Layer 13 of a small transformer language model trained on English Wikipedia (16 layers, counted from 0, width 128).
A neuron's activation on a vector x is GELU(weights . x), where the dot is the dot product.
The model reads these tokens: " was" " " "s" "cr" "apped" " in" " " "1" "9" "6"

The vector x that enters this layer's MLP at each token. A number n stands for n times 0.0065.
0 " was": -36 39 10 -21 35 -202 -52 -60 29 212 -16 159 -72 84 9 11 -38 10 224 108 34 -45 -7 94 -60 -90 -29 -14 137 94 -52 -7 -357 40 -12 -180 78 -1 -80 -140 -119 27 11 -156 141 4 4 51 33 -4 21 72 28 -8 76 42 40 -16 -122 45 -167 -35 -1 -73 -21 116 -30 159 102 -21 73 -165 101 -53 -36 -121 -85 -79 98 -37 106 85 -53 -51 -25 17 -98 -79 89 87 19 -49 40 -179 66 39 76 11 -1 -38 90 7 137 -37 65 -6 202 11 -61 -27 -92 55 46 66 49 14 58 103 10 -114 59 182 -98 76 -12 -37 71 73
1 " ": -9 71 -55 -100 -9 42 -84 -62 95 237 -79 192 -101 81 123 145 -100 17 21 93 60 -91 -44 94 -60 -44 -27 -169 54 15 -194 -111 -313 445 -87 -194 217 5 -18 -197 -190 41 -73 -29 -63 43 -35 -31 84 -76 60 84 106 -110 -42 11 -71 39 2 26 -196 -51 -43 62 -69 101 -20 97 172 48 15 -70 -241 28 36 -170 -142 66 25 -6 33 -57 3 -98 -8 -71 32 -124 35 93 179 56 -85 -170 59 -23 168 83 13 -5 99 63 198 -70 37 178 84 -1 -52 315 -60 -124 112 45 -48 -76 68 88 35 -126 -58 119 -29 80 17 96 109 -55
2 "s": -94 86 -52 -238 175 -17 -322 23 -125 144 -70 80 -180 -90 -24 175 -284 -42 -79 126 185 -93 -35 12 32 76 -70 -134 -33 -298 -230 -161 -191 291 -152 -227 47 -176 -74 -19 -250 -22 -2 -65 -36 117 -7 331 -183 9 141 62 477 -51 -87 38 12 -102 91 198 -289 137 -31 330 23 44 -108 77 -3 38 42 -80 -110 4 -93 -181 -76 -30 -81 68 84 -59 237 -203 -82 -152 -9 145 288 78 153 -93 -58 -69 -36 185 82 2 207 -63 103 -28 105 -39 30 130 106 273 -64 137 294 -91 11 60 4 122 91 -14 -44 -94 21 74 -84 69 -83 221 230 -197
3 "cr": -95 203 -28 -71 87 -270 -41 22 332 95 -9 -135 66 230 133 42 -50 -96 82 -19 65 -47 133 200 -21 -1 32 -317 288 -156 -291 102 -105 208 -46 -127 -20 -93 21 -160 -323 65 -77 -217 -23 86 -75 -19 -247 -30 157 -47 186 -149 247 -33 217 -146 107 111 -225 -11 3 291 333 103 -235 -123 46 261 -73 292 -75 -96 -193 39 -235 -218 197 26 115 4 110 -288 216 -146 -41 -22 13 303 9 -220 -143 -237 -88 139 143 -162 30 -142 105 116 -95 147 -68 118 98 197 -45 173 164 -295 -11 183 -275 -145 -214 -118 -73 27 -26 229 -93 117 -44 244 45 -108
4 "apped": -113 38 -31 -114 -97 10 -104 -24 146 6 56 377 -97 238 71 -19 193 30 -3 4 128 -11 -139 101 -44 225 94 -51 155 -149 -45 84 -311 -26 -22 -76 128 -12 -22 -205 -101 121 -13 -280 7 26 100 -113 -11 88 -2 74 -143 -5 78 27 164 37 -14 43 -63 132 -89 97 -86 59 -102 -34 46 -134 -8 -2 -203 -159 -181 11 -204 -39 61 47 123 38 64 -17 3 -204 -52 6 -8 194 16 -81 -4 -173 -39 -85 33 104 -73 112 65 88 -6 -15 -45 -142 319 140 -5 65 -60 73 -204 129 -112 87 51 14 -119 2 120 242 55 50 -127 218 110 -51
5 " in": -18 57 -29 -11 -1 64 -14 -16 109 64 -51 312 -98 61 -20 136 122 -24 37 29 22 4 85 47 -85 226 -21 -80 99 -86 -57 70 -359 48 53 -198 0 -50 38 -144 30 14 -24 -162 111 -39 42 -42 -113 98 -86 74 -66 1 63 -63 48 -54 15 99 -49 135 -14 45 -1 140 -70 12 29 -51 127 -101 -109 -103 -15 26 -59 14 -68 -10 19 -27 106 -130 193 -38 -54 -259 -14 156 105 -102 -14 -107 75 -89 72 106 -112 64 156 19 11 40 -86 58 275 11 -98 -91 40 13 -114 5 5 49 91 -36 -17 -24 88 77 2 12 -111 45 162 21
6 " ": -75 100 -17 -123 8 113 43 -59 66 288 -134 123 -53 34 13 254 -25 68 189 -56 -7 -123 -6 48 -73 -37 -84 -267 263 -43 -45 -128 -307 401 -78 -85 193 -46 5 -219 4 -81 -108 -115 22 15 -34 -123 -17 -33 -38 142 88 41 -32 -7 -16 1 34 26 -190 69 74 174 -100 256 -25 5 79 -62 51 -170 -103 -58 120 -17 -8 104 -1 -2 9 -227 85 -128 26 -112 68 -182 -17 124 55 160 -26 -50 38 -84 115 -123 -92 7 107 187 48 -48 -61 218 45 49 -9 297 -66 -24 -89 -14 -117 48 3 49 -15 -95 49 171 -24 22 -80 37 57 -51
7 "1": -215 81 -50 -66 -56 145 -1 -187 152 266 89 127 -268 -280 -86 222 49 83 -28 31 -59 -197 237 23 -15 269 115 -116 78 -32 6 -150 -252 63 -34 -15 -64 94 -69 28 194 -29 -38 -257 174 3 32 -58 -236 166 31 178 14 15 42 1 246 -123 -99 141 -258 -12 200 145 89 301 21 99 28 -136 -49 -281 -26 138 100 -219 -123 -239 -177 -68 119 -58 110 -196 -143 -54 -20 -178 -81 5 82 100 -41 87 119 -107 40 16 -124 -57 95 -28 48 -83 49 43 -14 139 152 10 40 107 77 72 -69 171 -14 43 7 -44 -1 144 23 -72 114 -20 58 -49
8 "9": -178 92 33 -11 -18 107 -173 -195 236 88 -19 85 -110 -191 -23 290 48 23 -18 97 67 -62 -9 149 -7 166 50 -70 109 -7 -39 -218 -255 94 -49 146 76 191 0 -189 131 -73 137 -233 22 -45 -74 10 -89 71 20 256 89 -175 -150 -12 99 -28 23 200 -191 -47 203 19 75 398 -111 140 -19 -45 34 -199 -58 57 -52 -100 -123 -174 -184 -34 93 -30 23 -165 -183 41 -142 -171 36 94 77 53 -6 120 46 -172 17 57 -291 77 164 -65 22 -47 59 128 -25 159 65 4 -103 151 196 157 -126 8 -206 194 -13 -1 -68 -12 -62 -97 28 31 93 35
9 "6": -156 20 -47 -19 -46 81 -204 -267 273 151 -27 70 -95 -198 -67 244 22 52 -75 -5 45 85 74 62 31 -11 -66 -50 255 -10 -103 -116 -241 53 -114 155 -25 224 92 -228 17 -47 95 -208 -45 -37 -17 40 -39 71 -6 82 -51 -141 -139 -72 56 -80 72 86 -181 -110 119 69 203 318 -114 138 121 15 -17 -241 58 142 69 -178 -185 47 -199 -69 217 85 50 -51 -198 162 -115 -123 0 15 179 -60 -17 297 86 -138 174 -23 -345 17 0 -81 -84 -107 88 156 68 161 -30 214 -82 189 70 139 75 -29 -213 194 -56 -111 32 11 -43 -109 -35 73 70 94

Each question shows the input weights of one neuron of the MLP. A number n stands for n times 0.0019.

n425: -95 -36 34 6 92 -10 317 153 -85 -80 77 182 -31 -3 -101 70 -35 11 107 45 -19 59 -109 -177 28 20 48 18 77 117 -21 197 -75 17 -56 -38 -78 -136 -22 114 73 39 99 3 34 -211 -56 25 16 153 125 2 33 -38 71 -33 -83 42 62 1 -101 -4 93 -13 -18 -177 20 50 -58 133 -119 190 -216 77 -68 -51 -167 34 -22 -174 -282 -128 45 35 -7 168 83 -44 -40 -25 -104 -123 59 -9 162 -6 -142 134 93 -40 -50 -36 -188 -42 83 47 0 -23 118 -1 -63 -50 -54 -136 14 -138 -200 22 36 -20 118 42 53 -53 13 64 142 -33
On which token does it fire most, and how strongly? 5 " in", at about 0.14

n15: 32 5 18 -128 75 49 -13 51 86 -66 -119 -19 -108 -53 150 -31 -68 -14 145 125 -103 36 -43 176 24 18 -7 15 118 99 17 -3 176 -119 13 155 18 32 41 -151 -47 -28 193 -146 -158 -89 -141 -98 106 -57 22 55 -1 -108 67 -46 -1 -11 -64 -65 -6 -30 30 -36 166 -20 -178 -39 142 -126 -3 106 76 79 55 -10 36 158 21 -144 9 23 -31 -19 -15 -22 17 -98 107 113 -118 -131 4 60 83 159 -50 -106 141 -71 221 12 111 121 20 -7 16 51 16 -110 -32 -124 -143 67 -119 -223 114 43 -37 -111 56 -224 -28 -99 226 -61 -9 31
On which token does it fire most? 3 "cr"

n82: 58 -192 -1 -56 19 -126 -224 39 -17 60 58 52 49 -163 -67 126 -113 58 52 58 120 158 -40 -142 -17 171 51 -24 -44 154 163 -73 -5 -77 26 47 -42 -47 70 14 0 21 -91 139 -4 39 -117 176 -93 -99 76 -59 191 -26 99 42 -81 37 -102 -96 -6 9 200 15 -154 62 214 110 -16 -85 -5 -113 -3 -91 8 -77 28 -102 69 54 103 12 -33 92 34 -29 -13 4 -4 -126 90 7 -28 11 98 47 -159 -179 20 -115 -4 50 43 -32 -99 -64 -217 95 -81 -19 50 -27 65 -12 -66 -184 -81 25 -20 -15 -15 80 -51 -55 107 -80 -42 57
On which token does it fire most? 2 "s"

n338: 27 -104 -62 124 45 68 -97 72 45 -3 -175 -103 87 65 68 29 -51 -65 130 -11 -90 130 93 -31 -65 -138 -31 50 59 -157 148 -26 -87 44 -36 -168 -102 31 -101 175 -116 67 39 -17 -63 70 -29 -12 -69 164 73 -114 25 -82 -83 13 -2 30 164 11 62 -97 40 -130 -159 -71 -208 -14 10 -32 -137 -105 -148 -102 -73 80 22 24 22 114 -6 121 -30 -72 85 -88 -26 86 76 80 6 77 -57 73 61 176 82 27 101 -17 59 -5 -80 -64 216 -136 33 -80 12 -90 207 113 66 152 102 -27 118 142 -211 114 -79 220 12 -69 -54 50 -93 -1
On which token does it fire most? 2 "s"

n116: -46 -41 79 -22 -118 -93 -39 -73 -1 13 187 -45 68 -178 -41 -42 -70 250 38 -204 91 -41 -149 -41 207 -73 -96 66 109 7 29 -6 -8 107 -24 -90 -66 -89 6 -35 -171 33 -157 -48 -123 88 -149 -24 152 120 46 48 -79 152 86 168 111 28 7 -115 183 54 42 -11 -122 139 -139 21 9 24 97 -33 256 78 50 192 72 -27 -105 -83 -67 57 97 4 -70 -119 -167 200 -37 -43 16 142 -187 -21 -58 -6 113 -62 39 -33 31 170 1 -21 1 -75 3 -60 79 -59 -104 -78 42 50 69 104 -131 32 82 -81 -126 122 -8 -20 19 -86 -99 -38
On which two tokens does it fire most, strongest first? 6 " ", 0 " was"

n36: -40 16 -222 -97 90 -53 -67 -166 75 -73 -169 27 167 -100 16 -102 -63 -90 96 -109 -120 21 53 -4 -35 -94 49 -145 -44 82 184 29 -90 26 58 4 17 73 -7 123 110 -18 -53 -85 -100 1 -96 182 -191 63 143 70 111 21 39 221 77 25 -70 -73 -59 108 15 85 87 -121 33 110 7 -32 15 64 -31 11 64 106 97 -27 138 -12 -33 141 106 39 -66 -191 35 4 5 -254 -155 38 -57 185 -75 142 13 -33 97 -204 16 -114 -147 103 52 -178 39 -40 89 -142 62 35 30 -78 133 -114 -130 10 57 -124 90 -36 -110 21 78 155 -54 47
On which two tokens does it fire most, strongest first? 2 "s", 3 "cr"

n191: 245 -97 -42 -23 -87 153 53 -68 -26 -90 -32 129 157 159 109 -75 -132 -9 -40 -57 -137 -4 -8 155 49 2 20 73 -75 -65 159 127 -57 -10 81 -73 -47 54 -21 -35 -173 115 66 79 -26 24 -31 -39 3 -60 -203 49 -25 -155 13 73 -51 77 -66 15 122 39 30 -141 3 91 7 20 174 -46 76 -65 -109 -24 87 12 105 -78 -65 -103 219 -123 -179 -18 -33 -68 130 156 -60 59 157 -3 -105 -78 -4 -89 6 94 117 -225 119 -80 38 150 -24 -41 -173 161 -77 58 158 236 -69 -64 183 -82 89 159 -49 -38 -27 -90 -97 34 -70 216 184 -139
Its three highest activations, in order, are on tokens 1 " ", 4 "apped", 5 " in"

n93: 145 -91 -94 70 168 -57 20 118 -117 -22 37 41 88 5 -131 -31 127 119 -2 46 14 -3 -30 -76 98 -63 36 58 -136 -94 118 2 76 -8 -44 -197 33 79 -24 -13 35 24 -13 -96 -84 -7 -33 -79 -127 -25 -12 15 -68 -65 0 144 119 76 0 56 59 13 118 -27 122 -181 117 -91 -70 77 -41 -162 73 -72 74 -43 -171 -26 91 63 73 123 97 109 82 -27 0 -34 -135 -89 -92 -167 50 -179 61 -12 -188 139 43 35 -16 -158 4 -156 -120 41 -77 271 -128 173 -93 -163 -13 109 121 -6 52 109 -205 56 -142 -148 40 63 63 -36 141 -13
On which token does it fire most, and how strongly? 4 "apped", at about 0.15

n488: 76 66 207 76 242 -2 34 -31 -48 75 16 -122 70 30 -100 26 24 -28 22 40 -51 57 185 -88 -102 -114 9 -119 80 127 21 0 -187 -57 -109 77 -87 -34 -30 34 -91 -54 -126 -51 -72 -35 -131 -133 176 -5 5 41 -220 -18 17 -22 57 -33 10 -79 -70 -19 -8 11 64 65 -103 -40 85 170 67 -13 231 84 48 -8 166 -24 91 104 -29 31 -48 -75 -13 97 23 -38 -40 76 38 -50 -122 208 123 136 -142 -50 55 -178 31 -143 -159 222 -95 95 -6 -65 -8 -74 78 112 -104 12 58 -28 -47 76 -5 175 84 -111 -78 -45 206 -121 -187 -71
On which two tokens does it fire most, strongest first? 9 "6", 3 "cr"

n501: -73 72 -96 -84 58 217 101 161 -174 -10 111 35 -46 36 -35 -66 25 128 31 -117 -31 -130 69 -54 -104 312 107 63 40 -15 65 111 -36 -24 -136 -58 -3 -85 -30 34 18 -79 4 166 11 -39 -84 -97 -39 -104 -29 -9 -21 -40 -90 -20 -130 -70 -17 -214 -55 -16 -50 -79 -128 84 -98 31 -5 109 114 114 -4 32 86 35 -64 60 -145 3 14 -13 337 -4 -39 172 -150 -25 18 74 188 2 63 -13 40 34 20 240 -5 -53 179 26 -2 136 -123 197 41 -8 -2 -31 34 51 -21 -214 35 -137 -16 -13 19 99 113 54 214 67 33 -188 73 33
On which token does it fire most? 5 " in"

n413: -88 41 40 -68 -27 116 153 -35 34 192 42 64 48 96 -47 66 -31 -104 78 -52 -191 -76 21 71 59 65 -99 -36 -36 30 79 -41 -157 -265 153 149 -1 190 -185 -25 -93 -18 -131 -21 -34 163 47 26 53 -172 144 -34 -34 38 -127 77 43 -92 -157 -115 124 55 -8 -58 -20 102 87 -47 -24 8 48 47 -24 48 -243 -234 -107 183 -16 43 117 20 98 112 -36 -2 62 -118 53 -48 65 -227 73 36 66 70 175 29 102 188 -109 38 -131 53 1 -42 -26 -21 -57 -157 23 109 12 -2 59 -75 63 -129 -17 -105 -56 44 46 99 76 -189 -81 -10
On which token does it fire most, and how strongly? 0 " was", at about 1.3

n66: 172 112 108 38 -156 58 111 120 -140 81 -168 29 267 25 -84 -182 -42 30 117 -241 -7 40 -16 -65 -25 -134 -59 68 53 48 146 113 -370 93 -21 -150 15 -5 -122 -16 -88 77 151 171 3 142 -132 44 -46 -13 13 -36 10 31 -79 -84 17 -76 99 131 125 -124 8 51 -139 -18 -99 14 52 -41 16 54 178 58 -13 -106 9 -114 72 -56 79 -162 -25 40 -101 -20 -30 -47 -5 -29 10 -8 -57 76 -54 108 -34 -12 166 -83 81 73 -136 29 152 -7 20 104 47 75 -29 3 -112 -17 -71 126 -166 -105 -26 200 93 43 -111 -54 116 -53 51 136
On which two tokens does it fire most, strongest first? 0 " was", 6 " "

n320: 57 -23 1 134 141 42 -5 101 129 -3 95 46 -79 69 -175 41 -15 27 -133 67 166 -54 60 251 43 -77 13 -2 -84 -9 -54 177 -84 -62 45 21 -146 61 3 38 133 -60 156 -68 -47 8 22 -10 25 -22 59 -8 -308 -135 106 67 -145 47 80 232 -168 -179 30 -20 -114 62 -53 86 104 -97 -37 -144 -51 6 -40 -40 26 142 -107 -58 -1 137 -15 -95 -41 153 148 124 -9 -68 -73 -81 3 221 -85 41 -22 173 25 -107 -54 -27 -9 -49 5 -83 41 -20 -153 90 4 -45 -108 -122 -31 69 -45 -138 105 -24 -94 42 -8 38 183 -86 75 22
On which token does it fire most? 9 "6"

n318: -48 -94 -33 48 -15 -132 100 82 -28 62 110 100 -62 -4 -93 -105 -54 -91 58 -138 -11 -147 -101 76 -98 19 -154 194 -67 -168 0 89 78 77 8 -42 16 -106 -97 -172 -57 98 -108 -68 80 40 14 -224 96 142 -61 -70 -139 39 -14 -12 -134 67 -137 -29 -36 90 -121 -107 52 22 89 -26 82 94 28 200 56 115 -85 147 -97 -166 33 141 -33 22 51 -99 20 -65 -192 -30 130 -15 262 -4 -27 148 232 84 117 73 -87 24 -65 -62 -65 -89 76 -42 -45 -29 95 -108 -94 62 -62 29 -38 -92 -48 25 68 62 -84 182 -45 88 -9 172 122 -60
On which token does it fire most? 4 "apped"

n118: 52 -64 -94 -66 57 -85 126 -149 54 5 141 -63 124 -5 59 101 -16 19 -164 -58 42 135 64 -47 -120 68 -104 24 -23 -4 115 -14 -193 -36 90 -66 33 18 -56 87 -61 101 98 44 -9 176 -32 54 125 182 -57 190 -31 -3 -75 18 -79 -129 33 9 161 -93 88 67 -32 106 -114 12 23 57 112 -255 142 -225 66 -1 -35 -13 -38 -21 -30 79 -36 -73 -39 43 131 4 -191 10 80 -9 35 57 -145 -41 -190 -77 -28 31 8 132 -213 10 62 -48 -192 -24 91 124 -166 -36 -1 -44 6 -52 -130 -111 -208 88 96 30 105 123 104 31 13 40
Its three highest activations, in order, are on tokens 9 "6", 8 "9", 7 "1"

n49: 93 -76 55 -125 -189 -50 -137 80 -63 39 56 -13 -20 -21 -122 -3 97 12 11 -23 82 -278 25 -114 4 196 11 -8 79 188 52 -30 149 -35 -29 56 68 -66 153 -53 -50 -135 -128 -145 -54 64 -34 -45 24 186 -120 -99 -155 -91 -2 -55 -15 258 -142 -57 41 9 22 10 -33 61 120 32 -100 -10 102 -131 73 125 99 52 99 -87 52 75 70 -101 20 -11 -7 97 -46 1 -4 -18 -28 65 16 -76 126 136 63 30 -66 -57 -1 -18 29 -41 -50 -102 90 23 1 14 41 -23 13 231 46 -9 -131 -115 36 -35 82 -136 -100 24 -66 -130 59 207
On which token does it fire most, and how strongly? 7 "1", at about 1.2

n183: 193 -27 -137 10 29 -124 108 -19 -18 113 45 -26 112 60 6 -77 44 127 57 -32 -63 15 -77 -25 70 -51 107 -83 40 17 -50 -55 -83 -4 -6 -30 -126 -4 35 -9 -11 17 80 3 33 119 90 9 -19 255 -91 -166 4 -125 -101 186 84 30 39 191 38 20 -159 5 -82 -63 4 -118 2 153 54 -195 139 -184 -127 -49 -76 -321 -15 -147 39 -63 -73 101 -158 56 118 -53 111 -16 50 52 -3 105 -75 140 100 6 -68 208 76 17 -140 -142 136 -117 -129 13 140 -5 35 52 193 -185 -26 -158 -60 -31 -41 139 -3 -18 48 -62 6 76 81 89
On which token does it fire most? 8 "9"

n312: 13 -74 -92 -9 57 -99 104 155 124 -84 -21 16 75 -1 -67 -12 -10 -93 -54 9 40 -39 78 -8 -138 45 50 155 221 155 93 16 27 88 102 70 -256 212 -67 -170 -62 -191 -19 83 17 172 6 15 -142 -48 142 -29 61 -107 96 -78 -211 -62 -107 132 2 -44 4 -70 -34 -122 -62 150 20 77 163 42 -137 -60 -90 -79 -26 -61 39 -46 15 -78 41 52 174 132 -94 62 -3 -23 179 151 76 -94 -106 104 -61 -75 -1 25 -62 43 -19 -135 -11 -2 -58 -116 -259 -80 -32 39 -16 88 -139 26 -56 69 -164 -71 3 40 -13 -5 168 -111 86 29
On which token does it fire most? 3 "cr"